Layer 6 of a small transformer language model trained on English Wikipedia (9 layers, counted from 0, width 128).
A neuron adds its activation times its output weights to the MLP's output. To switch it off is to set its activation to zero at one token and run the rest of the model.
A neuron's activation on a vector x is squared ReLU(weights . x), where the dot is the dot product.

Input weights of the MLP neurons that the questions are about. A number n stands for (n - 500) times 0.0019.
n123: 395,405,684,567,330,475,634,488,621,479,437,242,642,541,403,561,396,359,447,364,551,512,393,413,509,584,240,588,446,653,529,541,583,412,419,392,492,518,489,589,504,648,414,524,530,610,637,674,798,653,382,538,365,412,435,661,398,522,479,250,603,451,562,588,534,575,390,695,343,284,533,468,466,353,508,431,478,354,454,233,403,521,375,169,482,462,648,363,434,432,298,559,535,835,647,533,674,223,391,739,404,686,370,722,765,269,595,448,254,554,238,562,214,558,269,385,648,178,347,619,524,698,605,635,423,528,778,596
n163: 665,511,500,306,617,401,605,834,601,714,583,454,274,569,547,463,507,564,585,592,549,580,585,385,479,374,374,277,427,534,623,531,604,406,361,469,641,573,678,561,464,490,534,562,644,384,481,370,418,606,389,680,496,479,413,493,560,640,628,600,743,635,426,469,496,472,376,352,329,478,579,660,450,517,545,557,310,500,602,507,524,546,432,381,764,591,518,479,245,563,661,261,552,463,565,473,475,425,590,462,642,482,468,594,415,504,597,338,630,629,462,451,507,255,823,610,448,514,553,541,349,453,641,496,284,517,472,361
n214: 419,425,469,569,532,737,414,536,517,855,363,608,571,420,449,473,634,380,421,583,593,481,393,355,561,496,258,504,596,600,524,472,472,395,578,520,443,638,640,516,538,163,606,485,650,329,434,248,562,568,704,394,534,540,742,832,639,320,438,508,579,384,419,588,471,632,496,749,630,417,799,565,616,458,637,442,283,610,93,369,456,438,471,500,581,581,538,500,340,519,682,671,530,302,571,576,479,708,569,560,392,508,522,843,582,504,688,328,464,637,608,482,447,468,401,765,451,440,553,464,426,414,395,504,254,573,558,811
n270: 399,488,619,614,428,228,508,572,517,249,540,368,570,548,438,375,646,648,607,500,427,717,631,462,516,451,250,327,328,580,338,626,496,395,266,496,474,482,489,598,588,464,296,289,404,516,357,441,396,563,523,537,650,460,525,676,606,493,796,537,492,387,564,420,646,508,526,337,559,542,500,473,525,492,504,587,317,413,565,663,411,508,591,136,682,452,567,442,609,728,257,419,352,504,598,365,601,612,436,468,544,587,335,508,492,341,342,611,583,271,600,356,836,158,516,517,852,377,508,338,217,531,582,699,251,595,529,603
n350: 452,388,538,638,374,325,617,471,444,306,442,694,459,392,472,437,307,560,875,541,291,581,537,692,570,588,481,424,696,536,614,311,608,408,734,381,469,590,630,511,647,299,411,541,538,559,656,682,676,557,956,367,470,405,338,559,548,439,355,519,571,539,515,453,408,630,404,651,230,466,536,565,399,631,489,474,451,521,724,537,493,586,294,473,596,413,527,657,492,549,745,471,445,760,592,410,496,440,653,446,471,379,437,467,539,454,568,379,518,460,594,465,530,435,435,373,378,611,511,607,496,251,521,511,574,479,507,535
n389: 435,542,485,691,325,287,555,740,604,591,391,570,483,580,531,477,492,578,417,493,715,442,681,652,697,342,258,464,500,456,114,504,544,629,348,392,511,358,570,700,613,694,598,447,371,618,694,311,438,341,657,512,760,395,634,516,349,539,619,575,264,420,782,544,418,536,489,582,555,496,484,538,724,458,383,683,446,519,634,569,621,599,595,290,474,294,160,607,757,488,686,321,436,586,492,389,357,542,468,425,652,575,489,419,645,576,295,305,504,440,624,518,426,460,568,704,684,281,627,460,655,601,675,345,254,400,541,412
n407: 369,516,435,265,432,578,652,526,465,551,591,563,586,723,669,441,476,363,275,569,316,467,586,511,415,661,575,454,656,508,346,672,295,442,325,481,464,503,615,415,631,429,429,611,476,608,538,639,28,466,533,423,726,301,338,740,616,734,445,473,567,407,508,565,431,538,805,392,424,642,534,549,625,341,527,516,374,453,546,670,412,484,488,813,355,431,619,520,313,676,577,385,411,301,448,602,341,500,534,496,606,449,577,473,496,389,769,402,496,252,564,467,702,564,489,598,663,583,473,455,540,360,467,492,364,294,387,522
n425: 584,811,575,326,665,277,662,608,608,478,426,302,369,426,470,695,832,527,410,376,328,483,469,475,536,258,527,671,513,452,482,479,509,434,375,591,673,419,660,491,354,772,585,360,436,761,683,409,821,305,296,549,650,812,686,722,558,584,755,396,379,437,625,596,438,348,504,669,377,405,470,731,613,483,149,202,627,471,403,473,447,495,347,505,167,461,733,536,381,445,416,571,606,458,474,643,317,346,544,500,635,582,312,360,504,550,536,300,612,342,339,435,509,396,578,573,361,543,99,405,416,508,822,553,415,508,504,525
n431: 263,519,681,376,330,589,491,599,444,291,559,686,276,549,561,447,524,356,642,403,710,522,509,449,546,723,420,645,401,603,427,482,442,351,542,272,513,400,546,135,665,701,447,466,796,655,587,410,584,411,680,335,585,573,190,403,574,698,204,430,361,684,673,563,376,370,347,445,509,247,464,512,127,689,182,734,855,496,176,344,405,402,481,429,576,364,486,481,311,587,518,377,208,404,655,478,665,467,545,781,347,505,574,409,663,439,420,251,398,332,352,448,158,549,375,651,479,442,620,487,574,544,277,340,615,448,435,552
n490: 355,408,536,544,710,467,529,424,671,522,458,278,565,286,602,479,848,366,500,627,184,708,552,560,595,521,548,772,475,722,410,375,563,304,617,555,536,530,457,372,319,433,558,313,619,547,531,575,378,684,512,298,557,325,535,410,633,608,314,435,217,473,410,673,238,458,632,444,429,596,143,392,644,299,334,448,675,492,581,539,351,448,539,593,478,288,792,357,518,321,261,504,429,790,715,370,663,408,525,366,694,456,527,602,599,288,316,576,363,419,551,485,746,395,705,599,417,412,392,542,537,537,459,359,319,271,595,310

Output weights of the MLP neurons that the questions are about. A number n stands for (n - 500) times 0.00044.
n123: 588,555,489,414,397,496,569,373,533,569,591,632,522,794,665,538,368,507,521,106,364,562,556,434,493,351,639,630,395,422,429,504,513,548,632,651,521,489,215,695,557,504,551,392,365,269,649,616,679,519,553,666,643,482,327,421,586,690,643,533,500,657,384,473,600,601,364,582,381,541,504,795,728,664,462,402,590,393,623,587,656,608,448,484,592,565,470,351,552,703,366,289,651,358,608,437,493,560,463,359,545,926,387,371,572,325,590,485,415,500,488,603,568,523,477,196,648,628,712,533,346,437,428,509,451,530,831,454
n163: 352,338,637,508,546,652,516,580,465,609,305,442,608,376,319,464,492,496,782,508,784,561,799,487,455,728,480,576,511,633,525,254,337,629,557,532,318,322,305,588,425,331,619,428,370,746,504,474,416,720,639,587,393,596,388,686,799,719,718,444,321,314,675,504,350,259,475,463,399,551,500,305,362,391,636,428,480,464,683,302,341,570,483,575,259,428,532,448,492,435,681,580,474,380,333,593,542,321,337,530,624,535,492,461,520,317,643,562,520,365,391,653,454,414,528,396,407,393,460,538,351,290,307,486,726,547,512,714
n214: 468,372,504,406,696,593,172,519,446,520,546,685,380,474,523,520,548,527,304,639,573,776,430,526,586,715,488,383,564,604,371,326,239,699,431,720,410,488,737,516,425,496,644,447,692,430,492,526,460,606,692,388,457,735,465,649,607,325,508,685,474,435,378,516,475,251,483,537,266,386,606,586,515,403,352,545,366,612,346,450,601,328,454,558,444,540,583,571,328,541,218,810,632,516,538,512,523,387,489,517,380,622,272,539,580,692,496,418,553,537,375,761,462,488,472,462,492,358,790,353,339,352,428,476,710,730,48,484
n270: 518,456,691,731,585,513,401,749,661,382,163,365,623,602,587,573,500,442,553,588,284,642,452,701,623,399,623,731,504,638,716,345,450,421,431,693,572,474,402,201,446,495,435,641,439,420,222,371,577,487,721,453,848,600,325,383,509,415,783,393,525,393,672,428,462,421,770,334,518,620,607,571,348,564,822,825,625,515,491,416,325,314,670,462,427,541,397,282,593,542,427,455,578,455,817,321,470,319,456,758,379,314,486,115,459,253,741,535,380,762,422,541,476,371,572,511,526,509,496,557,518,518,401,799,343,870,762,582
n350: 397,433,461,500,431,445,646,626,650,470,392,602,478,404,758,200,641,627,461,483,460,638,407,295,720,456,557,597,562,491,593,427,463,409,581,463,583,651,397,493,648,605,340,491,494,620,524,399,252,653,401,617,532,494,542,514,541,655,477,461,418,557,459,662,693,512,306,497,410,503,656,458,519,522,546,504,539,347,548,479,441,584,759,363,547,483,421,617,620,514,423,417,417,414,541,570,608,513,650,490,415,306,605,626,681,642,673,642,453,506,513,574,643,649,513,697,737,320,451,688,529,607,481,328,418,497,606,453
n389: 517,434,715,563,527,588,483,602,306,500,328,537,687,596,521,552,381,395,403,596,561,435,758,235,825,653,669,755,580,762,451,323,462,500,465,596,648,807,522,354,721,464,645,634,340,487,640,417,594,298,615,349,537,76,603,456,329,411,569,560,375,588,472,415,527,559,540,478,435,492,516,504,434,536,324,683,707,625,571,509,406,630,773,518,733,466,313,417,575,500,754,379,890,564,549,339,327,324,568,586,445,537,396,701,636,441,346,517,535,344,232,548,707,299,556,230,558,534,389,673,492,884,512,586,351,446,462,388
n407: 569,421,564,672,293,640,406,589,579,652,539,653,307,517,598,414,738,811,386,404,508,463,619,513,690,491,442,558,406,779,644,598,612,361,496,525,394,421,618,443,395,720,759,357,512,444,400,287,508,588,549,623,631,774,583,496,483,747,656,355,459,706,419,257,496,478,683,769,615,508,561,667,457,553,374,477,464,537,377,668,704,766,275,546,692,724,238,508,464,392,426,754,500,602,450,441,480,663,359,565,813,628,543,518,549,504,579,369,409,580,816,623,586,338,439,534,649,379,662,386,452,385,608,563,488,357,407,537
n425: 572,492,571,550,518,607,296,460,762,560,447,455,727,436,492,543,542,521,469,583,591,703,797,615,436,367,328,464,447,520,540,380,223,766,691,349,496,558,381,215,749,451,544,524,467,579,792,696,496,483,525,571,545,647,648,346,631,652,521,569,337,486,193,631,309,364,482,669,277,881,456,508,508,321,440,371,387,844,584,548,558,317,478,548,333,559,454,638,425,465,26,556,635,295,524,410,488,521,564,635,464,551,276,783,822,525,557,587,677,548,500,615,455,391,513,359,192,429,500,647,404,459,387,309,466,570,559,461
n431: 301,496,297,359,316,630,268,524,300,636,387,410,430,455,796,458,655,504,450,431,431,539,799,610,476,769,615,392,601,543,329,543,579,632,797,521,445,357,518,403,584,755,752,608,456,471,569,313,521,595,315,443,459,488,569,561,552,416,560,505,558,464,440,618,408,210,509,586,423,367,560,607,415,595,415,666,575,761,628,478,403,273,641,469,691,302,312,751,558,794,373,729,500,407,524,492,565,521,549,554,311,615,620,518,353,438,885,397,371,480,436,244,260,647,767,485,639,454,580,476,214,615,512,450,479,352,648,815
n490: 204,447,442,376,601,512,580,404,431,683,548,695,561,852,334,716,554,711,652,474,427,483,418,477,603,552,394,436,537,582,544,525,551,644,388,440,398,671,382,711,621,629,717,460,589,673,578,516,538,256,441,356,563,415,667,348,552,156,521,500,720,418,268,735,601,257,390,513,390,778,576,166,634,378,606,505,533,401,272,430,390,554,623,277,661,496,671,469,771,590,479,360,355,301,548,817,637,204,560,732,428,587,478,560,638,356,491,426,620,650,504,666,562,384,559,225,374,396,429,443,454,508,480,500,659,619,357,606

Each question names a token from some text and the token that comes next. It shows the vector x that enters the MLP there. A number n stands for (n - 500) times 0.012.

Then comes g, the gradient of the next token's log-probability with respect to the MLP's output, scaled to length 1. A neuron's effect is roughly proportional to its activation times (output weights . g). A number n stands for (n - 500) times 0.00077.

"\n\n", then "B"
x: 565,485,507,611,520,497,437,519,438,546,492,507,473,467,518,520,530,514,505,354,457,505,454,513,482,413,402,513,491,509,476,569,426,525,548,535,494,608,430,456,378,589,580,565,557,498,523,447,532,446,618,421,556,539,514,475,481,459,525,520,562,602,484,425,425,497,634,413,512,449,506,533,509,515,490,574,512,521,543,420,432,482,512,503,557,442,514,499,480,407,462,616,736,430,485,491,452,489,517,495,519,505,369,380,524,438,558,445,492,517,574,194,472,553,504,240,489,510,565,492,441,559,431,491,482,478,433,458
g: 445,630,659,518,418,446,501,536,420,544,511,404,570,648,658,576,630,418,267,533,544,260,325,771,553,346,446,519,584,453,353,394,748,750,515,451,459,453,557,587,531,488,479,388,397,474,474,293,455,562,464,441,380,677,589,556,510,438,540,483,335,644,500,473,530,434,380,293,490,539,430,213,335,462,541,674,556,523,440,616,627,471,467,419,601,410,556,558,465,581,669,540,472,595,366,442,556,646,625,584,521,200,605,439,263,435,399,533,517,313,561,419,388,530,385,379,382,538,147,451,560,323,484,378,534,606,417,314
Which neuron, switched off, raises the next token's probability most? n425

" from", then " the"
x: 561,422,485,494,476,564,402,533,490,547,430,528,477,445,505,535,551,519,498,431,492,438,443,533,514,393,456,536,517,486,409,506,465,559,551,522,491,645,508,433,472,579,522,643,442,476,482,443,526,410,568,425,533,514,509,425,455,471,598,453,449,605,455,518,414,461,624,469,489,451,583,531,519,484,580,544,560,578,609,502,521,530,507,502,547,454,455,437,554,381,481,536,897,493,449,433,512,499,498,527,515,425,393,495,541,450,540,461,382,573,429,336,429,617,553,510,482,523,571,508,491,623,472,501,449,491,519,482
g: 540,282,530,532,471,317,487,492,479,639,439,391,707,398,414,497,628,400,530,531,488,201,409,391,587,564,463,430,389,324,681,380,599,193,627,407,605,511,431,534,451,516,664,598,523,722,396,589,429,577,572,446,544,500,497,632,407,492,350,401,440,431,496,801,190,471,552,247,395,593,569,571,463,445,595,518,419,544,544,467,459,556,437,487,287,365,579,311,619,360,604,545,512,642,536,572,598,463,566,381,719,391,510,487,612,407,461,437,573,401,538,643,578,497,446,570,445,319,388,281,727,379,655,366,578,572,438,315
Which neuron, switched off, raises the next token's probability most? n389

"t", then " s"
x: 543,440,564,512,424,537,548,559,429,524,463,410,444,377,583,442,472,476,514,491,370,454,371,531,536,466,483,463,383,373,505,565,503,386,531,465,406,492,497,424,534,580,502,609,495,476,453,468,436,358,641,446,562,465,492,365,569,480,519,539,453,519,532,536,459,467,581,486,470,529,485,452,496,569,540,501,542,522,543,457,379,526,534,459,491,530,465,445,492,375,421,533,686,396,372,476,628,485,466,525,499,472,308,494,511,460,487,490,422,544,370,389,455,593,486,396,489,535,567,495,482,532,469,393,559,523,548,461
g: 399,658,404,476,502,531,638,776,618,604,470,350,480,375,538,447,423,504,537,426,314,540,413,324,554,479,504,235,406,667,738,627,301,828,581,672,490,371,374,594,348,581,655,673,575,737,464,406,688,573,336,492,480,368,555,592,581,362,604,496,464,524,416,451,525,535,433,531,546,376,452,350,516,460,439,443,414,528,536,658,422,560,506,647,403,484,490,477,529,570,367,703,536,630,458,693,550,475,495,563,336,632,504,532,565,478,554,359,547,493,456,368,616,593,616,387,788,699,353,710,352,415,425,568,673,457,563,392
Which neuron, switched off, lowers the next token's probability most? n431

" in", then " "
x: 567,432,525,475,479,557,453,572,503,489,462,558,500,488,479,491,438,501,523,386,442,467,421,522,521,419,420,536,475,471,408,501,464,613,511,568,491,630,478,488,485,533,562,652,545,478,424,462,511,418,566,450,541,444,487,444,503,412,536,460,483,536,456,523,417,548,528,441,483,462,526,478,487,587,532,585,469,703,573,474,502,558,564,506,484,426,408,420,541,421,460,550,838,424,422,383,454,449,454,530,494,466,371,444,507,455,563,479,425,427,444,416,448,561,576,421,399,552,461,576,542,608,495,494,461,556,417,293
g: 680,528,492,385,516,475,542,445,424,407,599,660,434,529,397,496,625,492,372,458,277,682,305,564,286,529,474,468,636,595,526,501,585,568,663,494,554,504,522,418,489,430,555,493,608,330,360,678,329,443,494,557,483,553,466,422,503,804,524,415,529,726,534,301,643,392,582,440,512,620,571,617,434,631,658,408,559,482,514,802,529,348,322,576,550,530,405,523,343,706,338,590,537,602,419,385,614,518,393,586,565,480,652,534,448,625,501,406,373,614,415,270,743,651,418,573,463,338,718,563,531,591,436,690,384,263,298,540
Which neuron, switched off, raises the next token's probability most? n389

"le", then "e"
x: 514,426,482,459,527,581,410,484,460,472,568,555,507,461,642,548,528,414,338,454,437,486,550,527,423,509,497,446,470,575,514,604,516,670,526,400,473,530,409,374,482,525,528,452,501,519,296,553,555,411,675,508,498,492,518,447,368,399,538,505,495,589,480,510,557,473,591,446,512,500,466,481,502,570,502,462,552,576,585,494,473,486,613,547,482,494,507,394,553,420,483,472,584,384,379,403,457,489,482,459,519,461,407,466,445,416,611,626,480,467,507,382,505,615,488,445,475,522,452,496,586,528,593,477,408,537,440,412
g: 364,631,497,391,552,518,563,506,453,667,528,568,417,629,425,521,323,531,515,394,555,537,651,487,523,476,324,506,512,545,634,406,443,468,410,595,499,541,526,479,420,532,648,521,620,332,605,573,418,431,470,479,634,378,291,553,284,479,568,439,542,689,679,247,647,473,539,475,806,465,716,551,312,621,486,665,582,438,623,678,476,410,533,403,511,653,765,440,599,358,634,502,427,545,520,346,498,324,498,527,496,321,558,554,449,382,191,549,419,588,499,495,671,691,353,462,580,304,565,485,383,219,557,723,469,592,278,489
Which neuron, switched off, lowers the next token's probability most? n407

"'s", then " C"
x: 583,482,399,442,454,569,550,526,516,538,493,533,426,425,538,500,459,480,471,517,477,553,512,515,618,416,450,531,444,501,489,548,501,687,612,482,451,641,439,450,456,540,446,677,502,448,462,499,627,455,584,449,585,452,427,429,530,463,552,494,440,587,412,507,451,547,501,554,505,501,513,374,460,604,501,544,515,689,599,509,426,532,553,520,503,502,553,421,491,415,489,517,798,452,470,457,494,506,530,493,465,473,430,472,486,499,571,517,466,448,420,278,509,586,577,283,502,613,434,513,509,523,549,441,519,521,508,487
g: 566,549,547,569,446,546,633,206,403,595,524,578,685,511,507,455,612,492,533,601,511,901,528,460,429,247,657,399,469,503,351,628,538,462,374,282,550,473,482,408,663,311,577,558,458,622,610,664,476,633,483,405,516,459,355,598,612,464,579,617,479,523,273,371,513,385,617,585,407,553,578,345,245,392,558,648,660,636,336,414,679,490,684,487,564,387,458,448,462,610,522,487,372,464,454,458,551,578,427,471,396,470,574,420,404,649,343,538,559,678,483,589,632,684,396,495,734,339,444,735,637,498,547,365,294,493,484,460
Which neuron, switched off, lowers the next token's probability most? n350

"iv", then "ation"
x: 535,460,400,424,496,470,534,504,518,455,520,427,362,363,531,458,447,473,450,336,400,434,452,413,586,500,499,553,493,473,561,535,434,683,553,439,407,510,464,351,583,602,537,601,500,501,421,471,482,303,506,411,456,419,467,523,565,449,502,454,464,510,481,496,433,388,638,486,510,498,507,346,474,484,478,522,426,414,526,526,428,531,542,477,483,586,454,465,437,488,395,417,674,424,438,571,417,466,471,563,541,470,351,501,514,454,538,617,519,507,492,478,594,591,419,465,630,680,513,472,473,569,440,495,497,572,484,364
g: 508,218,346,664,573,563,522,630,437,698,528,382,525,530,490,149,541,646,589,539,599,553,426,610,671,641,779,610,525,562,306,653,444,600,493,530,361,454,546,568,652,528,556,405,464,715,260,472,561,426,642,613,390,532,396,599,568,580,598,564,576,470,312,363,360,459,474,428,609,572,413,561,423,507,439,467,317,421,509,483,605,363,471,555,527,653,475,331,322,540,637,625,480,617,484,479,601,521,520,444,508,600,617,526,473,246,415,446,376,472,370,371,562,379,517,461,640,300,701,551,396,540,569,652,485,667,208,634
Which neuron, switched off, lowers the next token's probability most? n407

"d", then "s"
x: 483,452,535,543,443,549,478,444,466,500,487,564,462,391,481,539,590,512,466,251,482,451,423,546,581,390,489,410,390,422,484,528,504,637,545,526,499,745,452,430,462,508,515,629,470,472,451,477,430,525,701,594,528,518,435,458,574,386,554,580,516,493,533,549,490,422,585,536,528,522,517,429,490,518,603,542,533,587,506,516,418,446,471,526,518,501,444,504,485,460,520,501,593,375,426,494,550,534,504,516,517,432,503,499,528,430,544,462,546,624,412,537,595,606,476,339,273,535,556,500,458,591,407,432,489,549,603,427
g: 504,464,376,478,410,435,400,784,584,708,655,683,425,464,467,233,545,585,509,470,518,694,478,560,463,523,460,499,425,587,449,405,119,461,607,852,424,563,354,606,562,434,413,231,513,580,492,566,454,534,450,421,570,509,413,265,683,466,238,392,643,350,355,667,569,442,527,569,499,358,663,586,446,483,502,471,622,656,499,438,490,582,408,510,523,297,473,512,513,563,360,593,447,438,470,568,347,327,475,610,674,324,441,661,602,589,623,477,539,481,462,526,471,483,264,465,474,519,589,458,445,477,573,311,525,336,681,563
Which neuron, switched off, lowers the next token's probability most? n214

"y", then " and"
x: 553,567,401,469,443,520,555,549,564,538,497,468,408,416,512,422,561,505,516,480,509,559,531,520,585,414,485,474,446,389,482,652,496,690,535,530,488,522,373,483,460,558,570,579,498,494,475,464,527,442,516,546,532,499,489,490,484,319,516,455,552,590,471,527,499,459,556,462,373,455,442,473,517,561,572,443,511,536,582,537,429,446,509,499,508,527,499,437,455,486,543,518,669,373,470,411,493,517,498,466,498,492,269,374,574,511,586,463,536,603,530,363,488,526,570,275,514,631,515,540,490,623,537,410,467,539,409,469
g: 472,313,595,494,455,528,446,360,513,669,413,598,534,452,387,239,609,494,507,553,517,620,346,456,517,335,558,560,409,331,712,300,587,385,591,433,519,362,667,649,498,698,612,434,603,509,592,393,550,435,607,714,159,558,465,465,515,354,457,465,456,530,397,725,520,445,407,353,483,579,549,439,471,572,519,456,579,672,336,502,470,599,412,455,373,245,445,347,463,595,450,195,404,473,500,508,622,548,490,477,554,472,560,662,618,494,658,308,517,289,402,406,582,587,393,331,644,393,424,473,534,545,193,483,689,585,519,655
Which neuron, switched off, lowers the next token's probability most? n163

" o", then "ver"
x: 512,342,346,399,516,537,456,549,481,529,526,456,477,563,490,519,518,465,444,455,490,509,544,494,611,457,344,471,410,483,451,544,467,602,531,564,442,740,465,438,536,460,561,765,523,508,354,434,474,473,567,455,520,533,573,491,484,477,471,457,542,568,462,467,527,459,672,555,404,428,624,487,496,450,575,513,407,603,458,526,477,558,527,532,490,488,500,486,475,427,470,479,696,453,427,470,459,511,520,462,486,497,316,481,465,406,542,470,421,610,479,398,558,546,521,357,511,532,545,548,483,494,465,490,465,529,376,412
g: 557,456,754,418,742,464,465,512,535,595,485,407,350,274,543,522,348,601,470,376,595,677,663,510,481,700,367,308,383,587,376,540,628,432,446,279,653,512,408,557,395,596,495,571,470,492,602,431,579,718,739,634,490,584,450,418,334,416,519,464,548,649,447,549,429,778,350,599,659,425,490,525,520,356,590,524,539,469,634,536,568,570,393,578,671,521,649,459,326,466,570,506,548,590,373,499,510,396,593,515,313,498,388,415,737,383,517,631,496,428,608,677,370,329,372,519,654,450,476,433,467,228,395,400,508,285,369,304
Which neuron, switched off, lowers the next token's probability most? n214

"op", then "le"
x: 530,531,402,467,447,524,533,543,551,566,493,541,479,476,604,580,502,458,357,320,515,510,516,580,515,357,425,515,525,471,487,498,433,596,575,495,558,672,476,395,555,559,509,559,418,515,454,464,624,385,566,506,506,445,494,479,494,446,562,446,394,450,468,546,416,353,683,482,517,472,546,533,486,534,472,521,492,502,505,447,447,422,497,387,372,394,516,486,499,586,513,532,775,446,509,407,493,447,480,522,518,517,429,426,553,570,596,525,603,534,569,477,545,520,490,450,396,500,413,444,472,553,527,470,501,565,479,484
g: 480,420,466,521,672,365,377,558,391,499,502,286,597,260,629,487,426,635,703,449,493,605,649,498,593,520,330,639,543,521,470,484,381,536,499,349,627,601,352,495,759,559,655,697,535,506,552,407,448,673,388,645,650,359,294,430,575,468,502,523,379,573,453,569,442,626,523,773,634,516,565,460,436,384,557,424,561,485,515,669,468,754,474,378,472,772,512,648,491,400,473,155,631,246,716,490,538,447,522,506,542,644,380,603,489,471,625,405,525,532,445,584,443,421,441,498,532,658,213,726,443,540,463,506,496,445,486,498
Which neuron, switched off, lowers the next token's probability most? n425

"g", then ","
x: 511,585,443,465,478,571,463,582,547,493,427,517,461,375,569,507,579,452,466,472,455,502,546,530,517,453,483,543,410,473,492,541,499,694,581,525,455,552,408,517,504,552,497,522,522,471,429,519,557,453,599,357,477,560,387,492,440,340,468,502,478,569,466,519,447,394,614,567,545,459,508,481,471,478,583,539,539,636,501,444,490,461,528,456,355,533,469,388,486,582,558,404,723,453,378,431,384,483,491,440,465,483,320,467,491,609,611,480,469,484,448,376,526,602,466,365,405,573,456,513,452,554,511,469,522,547,452,462
g: 750,546,615,311,682,307,296,613,546,533,533,682,582,728,384,661,434,405,580,741,542,631,552,740,349,433,434,463,536,351,426,483,357,414,599,542,467,446,440,540,629,242,578,720,335,453,461,326,548,348,546,393,380,618,523,534,399,421,329,623,545,492,441,544,658,393,440,432,648,635,372,461,501,480,507,467,478,427,507,412,494,108,503,548,558,567,647,514,568,627,356,210,550,475,471,342,426,510,564,526,494,445,611,531,454,564,369,407,356,595,463,464,589,458,330,447,507,406,628,435,560,705,547,563,478,650,590,427
Which neuron, switched off, lowers the next token's probability most? n425

"d", then "ep"
x: 535,464,522,394,597,488,506,497,426,468,502,445,414,387,579,544,510,430,486,412,506,461,438,539,550,497,443,451,403,530,519,561,453,614,577,485,504,662,540,443,499,614,624,573,479,433,349,491,470,413,738,506,550,533,529,493,504,357,511,455,450,456,423,503,481,461,657,414,474,504,473,329,559,577,552,539,588,509,563,506,475,485,486,440,565,559,502,503,494,396,389,490,665,440,554,472,493,499,549,527,458,403,462,516,550,467,537,492,463,552,499,430,556,560,510,304,417,472,490,591,484,621,435,481,459,553,509,354
g: 510,696,297,476,478,453,406,312,426,630,254,686,605,438,404,564,419,525,569,396,411,513,465,405,467,348,477,459,826,429,648,368,473,518,222,445,756,654,614,585,449,630,648,499,522,416,479,504,562,492,590,356,539,448,585,576,518,643,676,535,442,694,567,612,349,668,421,532,473,786,479,410,651,484,533,496,606,459,574,542,566,374,542,632,599,577,612,504,618,559,388,635,407,503,493,203,626,525,270,297,430,553,620,472,480,496,635,442,356,586,384,460,563,700,404,397,463,472,449,380,375,639,520,599,701,607,417,544
Which neuron, switched off, lowers the next token's probability most? n490